Layer 5 of a small transformer language model trained on English Wikipedia (10 layers, counted from 0, width 96).
A neuron's activation on a vector x is GELU(weights . x), where the dot is the dot product.
The model reads these tokens: "ur" "tal" "a" " Ham" "man" "-" "Y" "ero" " N" "y" "ak" "o" " F" "S" "S" " P" "sc" ", m" "n" "i" " (born " "1" "942"

The vector x that enters this layer's MLP at each token. A number n stands for (n - 500) times 0.015.
0 "ur": 511 482 410 465 486 492 529 663 495 483 543 521 566 511 491 318 525 465 442 447 451 554 488 515 489 571 549 498 535 525 479 452 517 438 556 532 538 484 472 463 490 613 507 533 484 514 515 447 894 405 580 507 519 490 536 517 490 561 553 169 511 571 520 526 546 501 513 451 514 520 429 477 486 470 543 523 521 424 401 551 530 459 455 519 455 425 514 423 526 505 435 433 488 537 514 516
1 "tal": 523 492 406 454 488 478 532 652 508 468 528 532 566 524 483 315 517 472 449 437 448 536 478 503 494 546 548 511 544 533 484 463 520 417 554 535 527 485 466 473 507 616 536 524 471 509 528 445 889 412 569 494 522 469 532 521 489 549 553 167 511 595 519 510 550 500 515 455 519 525 426 473 468 471 541 538 519 413 398 543 543 454 464 518 463 420 513 445 538 512 457 425 495 552 513 523
2 "a": 510 473 417 458 502 493 530 652 503 488 523 519 563 526 489 316 523 469 436 442 441 545 480 510 491 580 558 503 538 521 476 455 507 436 551 537 516 482 473 459 502 603 525 518 474 521 515 454 906 406 583 510 530 471 532 521 498 552 553 173 510 585 519 520 538 504 510 449 521 523 431 472 472 482 565 508 504 439 398 539 517 475 463 525 462 435 521 423 525 503 457 429 475 549 514 505
3 " Ham": 542 486 442 492 476 498 528 623 508 499 538 504 548 510 539 344 523 420 461 482 442 553 476 528 533 567 582 504 521 517 488 455 513 446 537 512 518 487 460 461 452 592 485 493 472 508 516 486 926 409 588 515 545 516 520 488 504 499 547 117 501 539 510 483 562 506 531 456 529 531 501 453 461 500 511 517 510 452 411 529 551 488 442 507 476 442 520 398 513 521 425 472 467 524 498 500
4 "man": 500 510 421 470 463 466 461 569 500 501 540 541 557 527 478 343 511 504 483 455 461 590 516 516 505 513 551 527 493 519 473 425 501 453 549 477 510 469 480 461 490 510 535 499 427 528 570 484 924 428 637 513 492 570 482 482 466 523 532 100 517 604 537 476 546 521 530 495 578 528 473 480 439 466 477 545 478 481 438 527 543 455 494 480 473 470 458 470 538 517 479 450 449 542 525 520
5 "-": 520 519 528 504 504 599 585 382 490 541 527 489 611 557 459 420 434 395 501 416 553 534 475 513 448 502 466 474 538 581 493 373 490 440 532 502 505 495 495 505 483 436 569 504 427 469 539 547 862 477 543 564 565 622 489 528 535 500 489 180 510 451 468 506 540 477 489 419 550 572 464 444 519 489 520 535 517 498 540 478 313 553 516 363 442 596 447 450 531 613 438 527 455 455 512 505
6 "Y": 578 514 557 498 441 575 485 448 636 526 563 541 484 519 503 415 485 413 505 470 586 558 540 468 499 498 540 510 522 477 434 477 516 458 453 509 473 437 530 532 502 538 420 437 531 349 489 525 793 406 646 548 581 551 456 460 529 486 475 110 504 485 529 525 540 487 502 389 554 462 544 460 503 531 479 474 565 576 519 524 553 582 410 427 435 536 447 515 524 562 440 432 484 603 408 441
7 "ero": 510 525 478 514 533 420 432 539 556 555 404 568 536 569 514 345 436 511 555 442 498 522 476 429 535 571 496 437 514 516 476 506 406 470 521 507 551 643 507 517 434 426 505 447 498 508 403 487 828 549 546 537 532 586 456 419 469 459 555 181 543 679 435 426 380 478 475 427 481 531 505 533 473 523 485 554 486 552 554 457 541 586 556 414 489 487 482 503 519 524 542 443 352 548 548 565
8 " N": 497 523 532 541 513 517 505 515 510 554 564 513 466 507 485 417 423 321 512 500 424 499 445 529 537 508 503 504 539 556 471 430 577 486 507 562 515 477 537 447 414 466 560 454 519 454 454 629 798 419 533 561 537 522 460 553 558 499 589 38 491 438 426 531 510 425 563 430 509 563 536 450 462 564 515 580 496 537 494 475 486 497 495 472 489 456 476 572 496 622 471 514 475 433 515 460
9 "y": 476 618 522 398 438 491 557 516 550 562 481 566 528 432 509 477 500 463 590 505 567 559 568 538 422 471 493 487 492 497 387 395 473 428 528 555 543 515 567 400 447 415 420 525 409 434 418 505 728 397 505 507 509 542 476 439 507 464 482 122 464 609 488 476 519 580 575 429 493 417 616 508 496 532 549 396 508 652 518 505 530 553 518 460 421 511 443 592 565 566 487 563 483 618 438 527
10 "ak": 498 478 514 450 352 482 418 465 627 492 530 520 499 488 542 393 535 451 503 541 510 675 517 548 485 461 509 458 511 467 478 444 419 446 548 459 533 527 526 470 356 404 474 506 529 521 433 468 724 490 501 594 439 548 435 586 594 547 533 120 502 566 534 486 375 465 497 537 470 448 592 516 433 478 615 523 607 609 553 545 542 516 512 407 444 357 437 614 558 592 537 510 508 512 489 512
11 "o": 576 538 544 462 502 488 520 482 607 565 482 545 586 502 501 411 462 472 469 451 520 583 476 495 438 531 481 384 494 543 473 485 427 472 576 521 497 674 522 520 400 345 510 397 388 556 408 475 770 500 456 598 541 442 491 464 590 547 508 167 454 487 517 495 437 508 492 462 573 435 481 513 479 549 566 417 484 631 627 506 448 542 619 382 485 449 470 462 615 527 551 492 389 527 467 535
12 " F": 534 484 526 549 575 534 552 465 569 486 549 502 433 560 547 483 533 328 510 499 496 463 473 495 535 466 530 378 517 485 497 494 550 482 454 479 496 570 525 529 405 479 468 487 504 574 469 537 848 461 559 532 575 599 446 487 532 478 503 104 450 444 439 412 482 585 497 405 578 566 462 384 420 543 445 511 504 574 524 392 527 533 499 411 475 547 496 531 588 554 459 476 444 527 549 515
13 "S": 592 507 580 525 564 564 484 407 595 431 554 564 498 511 553 355 511 489 467 433 394 483 479 498 464 481 467 533 478 478 512 511 516 437 524 553 486 438 470 500 341 385 548 520 507 424 427 497 749 434 572 503 475 602 407 424 517 445 557 186 532 506 438 584 458 530 544 418 533 522 561 459 488 510 472 447 521 538 546 456 475 488 482 447 474 700 466 659 599 543 490 435 471 572 585 598
14 "S": 594 486 575 513 580 551 501 402 599 458 547 576 500 529 551 357 515 507 461 433 422 468 451 475 435 495 461 504 474 455 533 508 514 446 502 563 523 473 481 515 394 368 572 473 539 409 433 519 739 446 581 509 481 583 374 404 525 457 564 180 528 519 432 542 451 485 523 426 550 505 550 483 491 565 436 457 551 520 536 489 469 509 522 459 478 705 444 669 617 552 425 472 439 546 562 561
15 " P": 525 484 564 503 504 524 596 512 571 502 510 524 490 507 541 398 515 368 537 465 469 383 426 534 558 461 488 498 462 458 501 534 549 403 485 590 595 457 489 543 430 460 528 490 520 504 421 606 799 429 554 501 499 491 484 488 527 477 598 65 542 455 413 386 478 473 537 491 432 584 502 487 428 611 408 454 562 537 489 500 499 530 525 480 505 529 481 546 556 514 413 515 512 474 591 567
16 "sc": 600 562 594 543 506 502 485 514 602 371 544 547 508 453 505 464 503 533 567 404 420 482 588 495 553 405 526 614 453 525 500 419 600 318 628 474 645 459 477 492 509 394 438 608 449 545 400 543 685 456 511 423 484 530 540 445 495 452 481 226 514 535 481 543 403 516 500 476 383 445 450 554 452 594 420 405 559 490 419 404 430 527 547 541 540 528 366 580 603 534 532 513 539 526 556 544
17 ", m": 547 441 554 523 577 499 452 485 530 508 573 530 555 530 549 392 522 433 482 356 507 465 369 446 541 445 606 525 460 598 542 460 631 502 503 529 477 365 487 559 541 354 546 578 545 542 468 485 850 510 550 544 536 479 528 483 508 499 561 266 548 528 540 509 444 543 523 419 534 493 419 529 418 579 453 465 588 503 487 471 432 481 483 448 441 412 392 320 494 546 524 464 470 486 569 530
18 "n": 523 463 544 516 581 503 585 517 553 544 568 557 447 492 501 376 440 510 566 417 604 505 378 529 621 354 506 550 550 460 462 460 424 448 582 502 636 477 485 462 521 468 465 572 474 389 487 613 666 448 548 536 432 485 596 504 500 467 420 199 575 605 550 624 444 461 492 377 509 425 548 495 472 597 331 488 581 562 463 420 421 566 456 596 483 483 489 569 392 529 510 482 470 549 454 495
19 "i": 552 562 507 551 617 455 491 471 536 576 486 579 522 514 544 357 497 488 523 465 521 536 428 552 521 456 450 512 463 451 571 453 392 450 605 461 536 485 587 417 611 456 410 463 487 487 544 565 704 411 460 568 416 445 604 408 531 434 545 235 503 673 552 492 433 497 516 372 596 408 480 467 378 529 436 433 548 702 538 503 392 539 494 431 490 485 539 500 509 581 600 491 460 556 464 466
20 " (born ": 468 563 386 565 470 470 471 490 535 532 546 495 567 510 385 370 444 436 549 377 430 562 440 529 539 391 482 531 465 515 481 501 549 505 565 557 560 501 542 475 425 411 473 459 521 456 486 506 832 429 581 506 592 540 540 515 532 476 572 244 514 483 587 432 533 596 586 484 614 507 451 436 373 400 558 502 491 399 567 467 507 513 442 541 497 473 441 405 492 583 549 614 435 512 558 554
21 "1": 450 521 471 472 440 564 512 499 543 563 489 484 529 503 529 492 507 462 549 327 540 514 615 473 513 434 461 558 457 524 512 376 514 461 616 622 558 514 466 516 381 638 484 406 396 351 453 539 848 467 594 538 490 497 490 586 545 366 443 389 537 403 560 521 514 591 567 584 521 484 447 485 379 474 411 521 595 568 524 455 513 438 476 499 431 448 515 455 461 507 449 491 493 581 499 478
22 "942": 478 374 392 422 449 548 476 459 508 528 450 548 546 537 518 377 517 491 568 310 523 642 567 466 538 466 439 579 433 568 409 502 489 420 519 567 582 518 534 539 378 595 539 452 390 399 499 552 881 502 482 544 472 568 417 507 533 477 577 422 518 470 532 529 559 502 512 522 545 464 608 520 449 488 399 557 521 565 507 432 560 467 500 405 488 388 457 453 451 473 535 471 482 593 539 522

Each question shows the input weights of one neuron of the MLP. A number n stands for (n - 500) times 0.0011.

n291: 147 344 555 298 684 393 642 589 466 372 470 563 604 661 366 491 564 408 531 573 384 436 325 476 340 619 523 438 644 367 285 368 525 419 362 639 278 196 475 399 606 468 586 511 460 549 543 282 492 571 591 572 570 331 459 410 541 428 615 612 406 420 415 553 566 482 871 394 463 576 560 604 609 448 570 568 487 500 550 500 437 397 467 570 599 520 581 355 540 433 511 550 518 687 529 701
Its three highest activations, in order, are on tokens 2 "a", 1 "tal", 0 "ur"

n34: 406 480 363 546 590 447 385 604 548 515 678 246 377 636 206 423 572 588 462 489 338 395 576 234 654 408 494 581 652 507 372 513 523 581 527 437 415 672 574 459 642 658 440 561 554 588 527 398 367 440 617 683 597 364 428 564 478 462 616 623 555 522 589 428 510 497 532 488 509 643 385 503 367 393 485 682 417 480 394 419 597 659 439 611 503 406 497 281 297 441 507 444 718 560 483 490
It fires most on token 20 " (born "

n167: 405 294 511 474 328 605 542 507 587 445 330 578 598 399 511 681 660 600 608 515 511 362 114 569 519 571 559 360 585 617 527 198 454 760 421 551 378 545 458 465 554 284 565 725 580 534 618 405 428 800 438 633 430 244 461 598 504 447 406 551 544 405 567 552 400 725 460 434 465 478 400 650 625 637 577 602 434 362 440 415 401 401 614 548 465 571 744 463 442 535 340 694 550 625 345 485
It fires most on token 17 ", m"

n237: 494 285 335 471 528 555 423 589 408 373 424 469 439 483 304 553 414 627 519 457 335 345 517 407 465 594 430 489 608 290 648 492 485 418 410 518 574 740 532 485 566 638 564 456 482 614 643 497 380 429 553 550 446 567 396 427 459 408 526 556 542 492 509 512 515 574 548 527 484 581 443 472 588 560 473 648 495 639 405 459 605 406 503 466 581 527 366 617 622 721 540 354 374 681 608 538
It fires most on token 7 "ero"

n317: 475 513 401 360 578 516 520 540 463 497 398 449 442 375 552 719 608 610 285 418 450 360 619 431 643 561 398 418 491 430 539 467 370 673 565 558 595 458 249 396 617 685 481 660 507 547 506 422 488 517 512 756 340 342 447 572 224 477 327 495 431 557 596 452 372 474 332 485 518 466 646 631 414 480 605 468 623 570 548 579 516 590 601 607 634 500 668 481 490 603 497 592 539 510 319 442
Its three highest activations, in order, are on tokens 19 "i", 18 "n", 21 "1"

n74: 465 463 489 445 587 519 691 636 473 492 418 253 274 478 660 456 635 476 398 527 478 481 391 587 412 450 451 426 451 477 608 577 492 703 477 576 486 581 367 681 583 586 441 523 664 720 494 362 479 632 487 598 418 408 503 514 402 458 422 495 543 409 500 622 589 514 638 554 547 538 583 438 391 552 586 338 394 434 500 449 584 539 436 601 430 532 453 398 509 553 500 453 415 393 576 489
It fires most on token 12 " F"

n53: 416 500 500 480 533 446 512 563 308 524 382 390 583 671 555 567 375 544 451 500 525 284 260 494 419 597 391 539 492 494 500 381 526 527 311 559 410 414 462 569 623 591 712 579 512 521 514 519 470 567 534 506 578 500 473 414 403 399 615 471 525 468 406 628 550 512 558 592 329 544 588 614 596 560 481 566 356 440 400 471 533 457 629 677 304 438 613 607 450 438 460 679 375 503 506 414
On which two tokens does it fire most, strongest first? 8 " N", 15 " P"

n27: 409 586 512 539 512 437 577 578 538 472 322 470 364 521 613 430 500 503 428 626 627 395 343 254 442 597 393 470 533 675 586 566 439 668 511 465 426 373 313 777 488 611 532 457 546 636 659 376 504 440 533 421 361 591 466 561 560 535 376 587 474 489 554 701 617 429 480 723 455 459 536 638 440 544 539 597 486 576 455 574 591 360 545 506 424 375 536 399 509 426 381 419 653 433 364 458
It fires most on token 1 "tal"

n164: 472 480 536 531 511 469 493 453 474 421 610 496 509 513 442 498 421 428 517 653 428 414 504 612 421 558 459 407 543 342 489 466 455 378 614 518 631 591 595 431 413 445 496 495 574 628 504 319 490 538 666 522 446 455 550 564 573 508 556 530 545 533 542 493 373 588 543 553 494 355 430 584 574 350 560 582 570 461 535 466 511 519 541 535 486 402 561 452 520 473 579 412 460 408 435 520
On which token does it fire most, and how strongly? 10 "ak", at about 1.5

n81: 375 358 434 274 461 827 529 496 339 478 412 252 416 308 359 533 350 641 427 621 406 397 699 616 289 568 422 576 488 554 288 579 327 568 599 655 539 548 492 433 447 746 473 650 520 438 553 466 423 551 493 484 434 284 669 566 489 775 536 591 446 571 346 536 475 504 635 744 537 538 437 578 691 333 552 568 470 472 333 520 519 595 441 610 496 262 716 614 463 97 374 460 626 572 267 364
Its three highest activations, in order, are on tokens 0 "ur", 2 "a", 1 "tal"

n226: 517 460 528 635 573 618 591 565 486 526 262 609 461 421 280 571 716 715 356 406 395 596 407 628 300 545 430 500 612 696 445 490 431 517 480 354 451 321 609 496 473 592 472 660 482 546 565 420 463 429 617 641 472 360 681 864 426 541 452 600 580 316 472 603 581 529 292 559 437 528 433 413 582 429 567 471 350 450 475 610 643 381 510 401 623 530 493 299 295 375 535 535 616 572 292 813
Its three highest activations, in order, are on tokens 0 "ur", 2 "a", 1 "tal"

n201: 480 527 599 477 633 466 548 573 586 661 721 557 495 448 479 454 490 535 445 646 467 529 492 492 444 556 483 397 613 489 348 406 386 498 401 512 472 471 492 440 543 596 404 532 505 476 333 412 494 438 498 468 531 492 524 437 532 572 688 498 449 436 375 487 438 582 622 515 327 545 495 480 488 355 576 306 417 429 670 564 694 514 425 600 374 515 564 477 543 633 373 469 527 569 600 397
On which token does it fire most, and how strongly? 9 "y", at about 1.6

n162: 576 512 567 619 776 605 369 500 354 418 500 557 586 473 480 452 808 552 340 538 447 427 527 564 504 514 608 666 428 376 326 335 378 522 304 489 232 422 153 500 530 492 649 658 295 725 614 315 416 588 631 672 280 516 636 620 360 500 402 654 447 504 388 485 417 839 681 618 362 537 504 624 604 613 583 558 305 463 508 532 508 435 507 435 363 702 511 278 560 409 473 523 516 653 547 414
It fires most on token 17 ", m"

n185: 431 428 442 479 464 385 289 502 410 467 472 539 581 443 397 502 487 385 600 577 487 521 549 548 508 619 524 505 477 554 404 381 421 572 519 521 569 534 450 459 650 472 490 466 561 555 503 598 492 585 481 605 745 293 339 439 586 502 626 542 401 502 456 536 449 415 551 411 561 485 588 482 610 508 559 573 447 450 620 358 607 470 394 562 469 421 500 364 361 320 541 386 540 663 607 414
It fires most on token 22 "942"

n301: 309 374 524 468 441 660 739 656 555 477 515 595 525 291 640 600 606 500 452 608 413 278 411 541 504 452 626 332 580 584 373 271 253 527 402 622 360 379 377 463 592 560 527 554 561 435 557 370 489 378 364 597 351 365 540 603 403 365 436 704 669 463 592 546 544 486 528 549 301 551 581 383 375 641 626 386 698 472 486 427 483 550 490 661 424 547 493 370 518 510 489 560 702 622 668 225
On which token does it fire most, and how strongly? 21 "1", at about 0.33

n236: 556 495 530 432 417 633 536 470 468 415 392 451 505 434 510 624 469 563 611 486 491 481 483 373 488 445 381 463 474 475 665 657 387 513 380 459 437 505 514 507 439 467 486 652 408 371 450 491 493 513 299 593 423 455 559 433 583 351 472 470 486 587 375 658 454 430 500 504 471 495 568 629 502 676 460 510 447 604 621 490 477 552 474 528 416 507 493 491 544 525 484 542 644 613 500 512
Its three highest activations, in order, are on tokens 9 "y", 18 "n", 13 "S"

n368: 502 546 495 574 462 457 655 558 384 491 619 505 667 555 393 470 502 463 405 526 519 622 418 551 319 586 460 504 356 552 392 429 529 386 454 561 536 647 373 470 406 476 539 316 380 518 522 572 457 566 502 461 505 444 567 465 587 455 565 573 701 410 471 536 569 490 470 571 547 539 462 458 620 505 565 461 446 521 454 535 484 496 698 512 601 552 384 386 431 541 483 373 532 495 551 541
On which two tokens does it fire most, strongest first? 11 "o", 5 "-"

n44: 426 389 468 481 500 483 360 564 554 505 506 428 410 461 596 451 434 495 519 550 558 536 564 538 469 447 594 401 555 373 454 426 452 600 554 535 313 439 596 299 497 603 438 582 520 551 585 471 510 457 508 548 462 402 693 562 410 515 485 538 519 419 569 558 546 650 665 477 437 554 610 188 553 389 482 399 635 354 517 440 661 515 500 654 497 384 461 346 303 574 627 525 727 427 542 455
It fires most on token 20 " (born "

n204: 592 555 396 500 573 565 591 631 549 438 332 434 613 505 476 605 545 441 601 471 463 631 497 435 525 568 515 424 563 327 217 518 701 503 478 590 375 489 571 393 490 513 394 453 525 532 530 432 514 500 559 454 402 367 597 364 492 500 580 561 568 475 404 484 591 574 636 517 480 658 529 667 549 508 447 414 447 460 543 511 492 342 510 370 492 520 635 426 315 548 367 484 298 443 465 557
On which token does it fire most, and how strongly? 3 " Ham", at about 0.51

n280: 608 485 493 548 502 426 615 456 435 586 558 640 534 368 408 484 526 525 509 567 495 460 404 535 422 621 339 434 408 428 456 423 527 434 546 583 595 635 481 355 525 541 518 483 522 623 609 498 482 491 513 529 493 498 473 477 582 561 567 480 463 457 664 402 652 668 491 578 457 428 315 379 473 445 448 493 437 519 670 542 549 445 460 561 500 550 505 436 704 477 521 536 568 425 336 476
It fires most on token 11 "o"

n20: 360 348 528 377 741 354 555 622 540 369 497 610 682 595 628 487 446 640 500 646 516 421 563 346 316 543 488 468 475 457 432 467 410 497 442 526 569 261 655 457 573 591 509 500 552 494 423 461 469 644 355 686 481 468 562 522 452 595 486 648 463 533 702 554 380 542 574 600 479 445 497 642 497 331 708 506 305 461 525 614 680 430 497 581 394 518 560 465 487 332 469 305 658 612 385 503
It fires most on token 2 "a"

n355: 553 378 518 371 392 696 390 709 485 593 450 428 370 475 484 521 739 664 470 490 394 554 582 460 516 534 485 526 469 533 490 410 346 479 608 546 503 449 481 457 448 620 360 471 468 520 526 268 500 684 306 554 354 497 601 525 557 324 548 672 254 384 689 468 682 452 386 553 447 402 578 549 521 427 562 500 414 506 392 523 748 489 365 665 577 458 653 440 415 539 525 569 471 420 424 589
On which two tokens does it fire most, strongest first? 22 "942", 21 "1"

n279: 516 358 416 331 331 663 435 487 494 421 380 533 457 547 318 619 649 551 685 557 543 454 470 539 558 542 547 439 703 407 425 579 311 453 436 594 533 360 629 455 790 606 490 432 689 604 669 550 384 579 716 524 425 487 555 490 396 488 494 472 406 372 477 603 712 649 526 445 450 378 523 477 436 531 419 467 516 378 350 425 630 488 358 533 686 519 539 428 442 569 385 622 608 766 523 269
It fires most on token 6 "Y"

n148: 477 627 402 500 474 473 410 594 528 449 472 500 511 511 557 555 368 574 367 566 442 487 489 464 397 364 411 522 602 450 535 475 600 477 542 519 468 564 692 447 594 500 338 511 508 444 505 385 526 461 481 530 484 329 401 554 500 373 624 592 443 485 272 564 576 560 562 485 470 521 587 557 403 486 443 607 386 453 657 328 505 465 594 469 520 497 724 437 445 558 471 767 673 465 556 610
It fires most on token 20 " (born "

n8: 651 370 465 418 378 628 315 522 484 575 649 614 649 536 374 571 640 591 440 603 471 412 559 609 493 530 558 413 629 401 513 450 214 450 545 381 419 474 707 534 475 510 402 584 530 570 520 302 373 506 485 709 458 331 707 580 537 663 615 494 538 426 438 412 520 436 379 579 691 449 507 266 582 658 482 342 433 497 691 298 564 549 494 581 479 453 607 399 655 543 461 670 480 510 662 394
Its three highest activations, in order, are on tokens 11 "o", 10 "ak", 19 "i"

n114: 506 635 429 534 555 424 480 638 563 555 467 553 455 667 483 542 666 422 467 619 414 548 534 511 500 632 455 425 489 576 439 570 343 476 477 456 316 387 414 565 587 565 579 419 471 539 549 481 424 503 797 594 531 454 599 423 449 473 561 471 428 357 573 655 352 465 500 359 571 500 735 340 408 491 601 381 416 564 571 477 619 433 466 586 605 393 514 478 427 631 503 365 549 566 614 420
It fires most on token 6 "Y"

n314: 581 539 463 603 740 535 486 407 470 360 672 568 497 420 542 385 393 596 370 520 343 448 306 284 391 569 322 370 656 597 482 359 472 533 427 735 596 538 514 283 537 466 386 440 588 420 437 568 472 541 424 388 531 298 482 490 530 515 653 641 615 389 376 555 479 394 308 487 289 604 648 362 533 413 519 357 387 436 427 589 636 454 324 606 558 671 668 716 539 582 383 607 697 570 552 465
On which token does it fire most, and how strongly? 14 "S", at about 1.8

n248: 491 495 470 449 474 498 650 547 351 655 374 458 575 583 464 539 623 547 435 482 600 585 451 441 550 587 483 494 668 551 390 314 420 451 527 514 451 495 596 434 565 607 476 589 546 434 511 586 460 527 488 559 511 453 433 504 370 492 615 502 478 462 484 551 449 445 478 481 475 483 614 375 393 570 426 480 462 429 504 452 469 399 508 467 565 496 464 436 385 502 380 469 591 577 448 342
It fires most on token 22 "942"

n278: 594 528 383 560 446 535 485 529 553 484 415 517 376 510 576 594 672 387 524 531 453 468 505 564 636 532 596 509 577 310 382 366 505 462 579 550 463 533 462 366 473 718 502 441 515 525 571 505 511 479 628 490 441 515 456 512 579 527 514 496 546 401 510 570 601 474 507 521 481 502 522 431 546 437 472 611 474 269 528 374 596 394 400 500 622 657 602 445 286 474 498 478 510 462 368 363
On which two tokens does it fire most, strongest first? 3 " Ham", 21 "1"

n15: 351 506 437 673 460 552 483 555 403 502 635 497 661 326 426 581 551 445 547 516 414 338 470 513 428 498 530 493 537 508 392 317 393 505 510 704 476 331 610 389 487 541 592 569 409 420 533 485 502 628 369 635 551 344 520 598 551 522 671 574 616 395 451 560 575 381 561 503 551 649 462 471 503 409 538 437 383 376 416 489 428 512 394 567 551 557 631 508 598 521 524 565 602 511 522 344
On which token does it fire most, and how strongly? 8 " N", at about 0.69

n59: 411 220 436 275 527 521 539 670 574 679 596 572 238 681 461 535 624 374 343 546 353 649 517 500 652 513 468 303 490 395 518 592 542 516 545 456 373 409 376 627 513 503 473 596 366 676 578 356 510 566 557 482 452 346 504 355 579 469 509 597 541 314 683 379 446 652 736 532 523 574 638 629 550 438 647 682 406 354 465 489 633 338 358 606 558 401 438 404 336 569 410 441 369 384 531 384
On which token does it fire most, and how strongly? 3 " Ham", at about 0.9

n337: 569 520 421 579 472 647 347 403 465 547 449 469 517 593 594 552 556 451 413 458 383 416 475 481 506 703 495 371 400 459 592 395 500 594 497 474 408 500 411 535 473 581 563 419 486 386 718 511 450 729 474 531 425 349 605 533 484 552 398 533 451 527 503 497 628 575 382 411 608 478 562 346 554 577 542 577 500 596 492 254 544 376 599 425 616 428 592 405 622 599 352 295 460 623 582 449
It fires most on token 12 " F"

n347: 536 469 538 403 473 491 646 477 430 497 641 608 286 497 518 561 642 558 421 590 757 539 412 636 305 445 449 497 512 686 677 494 371 589 503 522 551 512 497 554 485 591 365 441 475 587 636 469 464 644 475 565 554 292 456 719 390 323 423 595 462 397 527 548 466 435 503 483 440 418 458 462 477 516 554 387 594 383 339 459 643 492 340 614 523 460 635 458 456 612 377 654 540 540 439 246
On which token does it fire most, and how strongly? 21 "1", at about 0.25

n302: 586 459 395 464 655 471 512 556 408 600 529 536 586 491 404 506 518 418 504 439 482 424 396 595 512 514 506 374 458 514 424 429 477 547 475 531 672 570 516 618 444 491 522 470 445 485 472 451 522 492 587 436 567 470 395 687 524 580 500 552 555 428 426 410 584 445 432 508 417 592 724 460 652 486 581 545 470 348 462 454 566 516 647 496 578 541 469 534 430 459 493 475 534 468 552 409
On which token does it fire most, and how strongly? 8 " N", at about 0.54

n71: 583 342 447 530 622 468 592 584 536 569 447 525 379 588 591 377 589 643 447 531 404 448 505 556 457 540 388 507 517 430 518 543 449 621 465 475 332 628 576 414 617 475 404 500 490 624 462 448 457 377 459 503 522 543 541 553 552 500 453 515 417 594 353 602 544 340 369 463 598 449 480 271 526 469 488 503 397 450 455 569 471 570 484 675 481 611 532 559 428 460 545 401 396 515 558 372
On which token does it fire most, and how strongly? 19 "i", at about 0.88

n321: 396 500 523 507 545 576 524 780 609 543 461 365 256 480 231 572 728 443 395 505 444 374 527 400 422 470 500 330 428 514 656 409 503 459 460 569 575 453 334 754 573 464 365 598 564 635 611 506 421 645 609 621 692 383 507 571 500 553 437 517 584 434 513 447 561 605 577 586 416 487 477 610 357 476 531 230 311 494 467 418 721 494 291 510 494 393 503 572 623 456 569 543 632 591 667 574
Its three highest activations, in order, are on tokens 12 " F", 15 " P", 16 "sc"

n197: 522 526 384 439 532 472 451 593 444 404 618 530 533 444 459 557 515 524 488 584 465 556 515 438 409 555 588 340 595 437 477 529 423 647 463 373 385 490 448 487 471 510 414 490 528 502 461 347 545 572 361 649 305 431 553 668 442 695 500 468 470 622 581 553 443 482 369 705 517 512 548 549 639 487 424 515 396 553 558 377 520 404 639 472 526 565 510 500 388 447 389 528 536 438 457 480
On which token does it fire most, and how strongly? 10 "ak", at about 0.77

n111: 500 473 454 470 512 628 469 526 345 462 714 532 533 590 588 560 497 660 348 490 506 343 464 419 351 653 600 443 644 324 576 438 527 627 418 435 429 470 576 615 449 639 503 488 724 497 678 352 456 495 470 482 512 563 451 526 590 474 575 510 683 357 426 500 644 549 416 646 598 584 308 500 671 425 383 464 436 364 354 583 445 563 550 529 525 506 644 512 488 393 341 595 649 560 425 626
On which token does it fire most, and how strongly? 0 "ur", at about 0.29

n134: 497 422 483 661 560 415 575 633 423 554 516 459 601 429 604 632 506 435 588 640 488 447 580 698 407 606 478 503 529 408 392 441 542 542 351 561 503 515 434 485 483 731 602 563 329 606 267 434 445 481 610 527 396 453 561 586 584 471 606 512 440 406 362 342 322 497 557 456 337 699 585 509 497 482 657 494 516 557 494 427 647 459 541 451 470 642 421 483 573 572 261 412 389 387 438 544
It fires most on token 15 " P"

n220: 456 433 485 485 576 581 596 598 456 699 573 670 691 524 354 340 395 555 286 473 426 584 398 450 644 413 405 439 674 260 497 409 393 634 433 481 533 536 500 572 497 524 552 574 580 478 524 384 345 577 527 625 577 424 528 632 437 383 562 556 646 370 599 533 463 580 635 486 537 532 515 436 560 456 477 361 475 355 578 481 356 357 414 586 452 722 571 497 478 585 446 554 598 597 500 588
On which two tokens does it fire most, strongest first? 20 " (born ", 18 "n"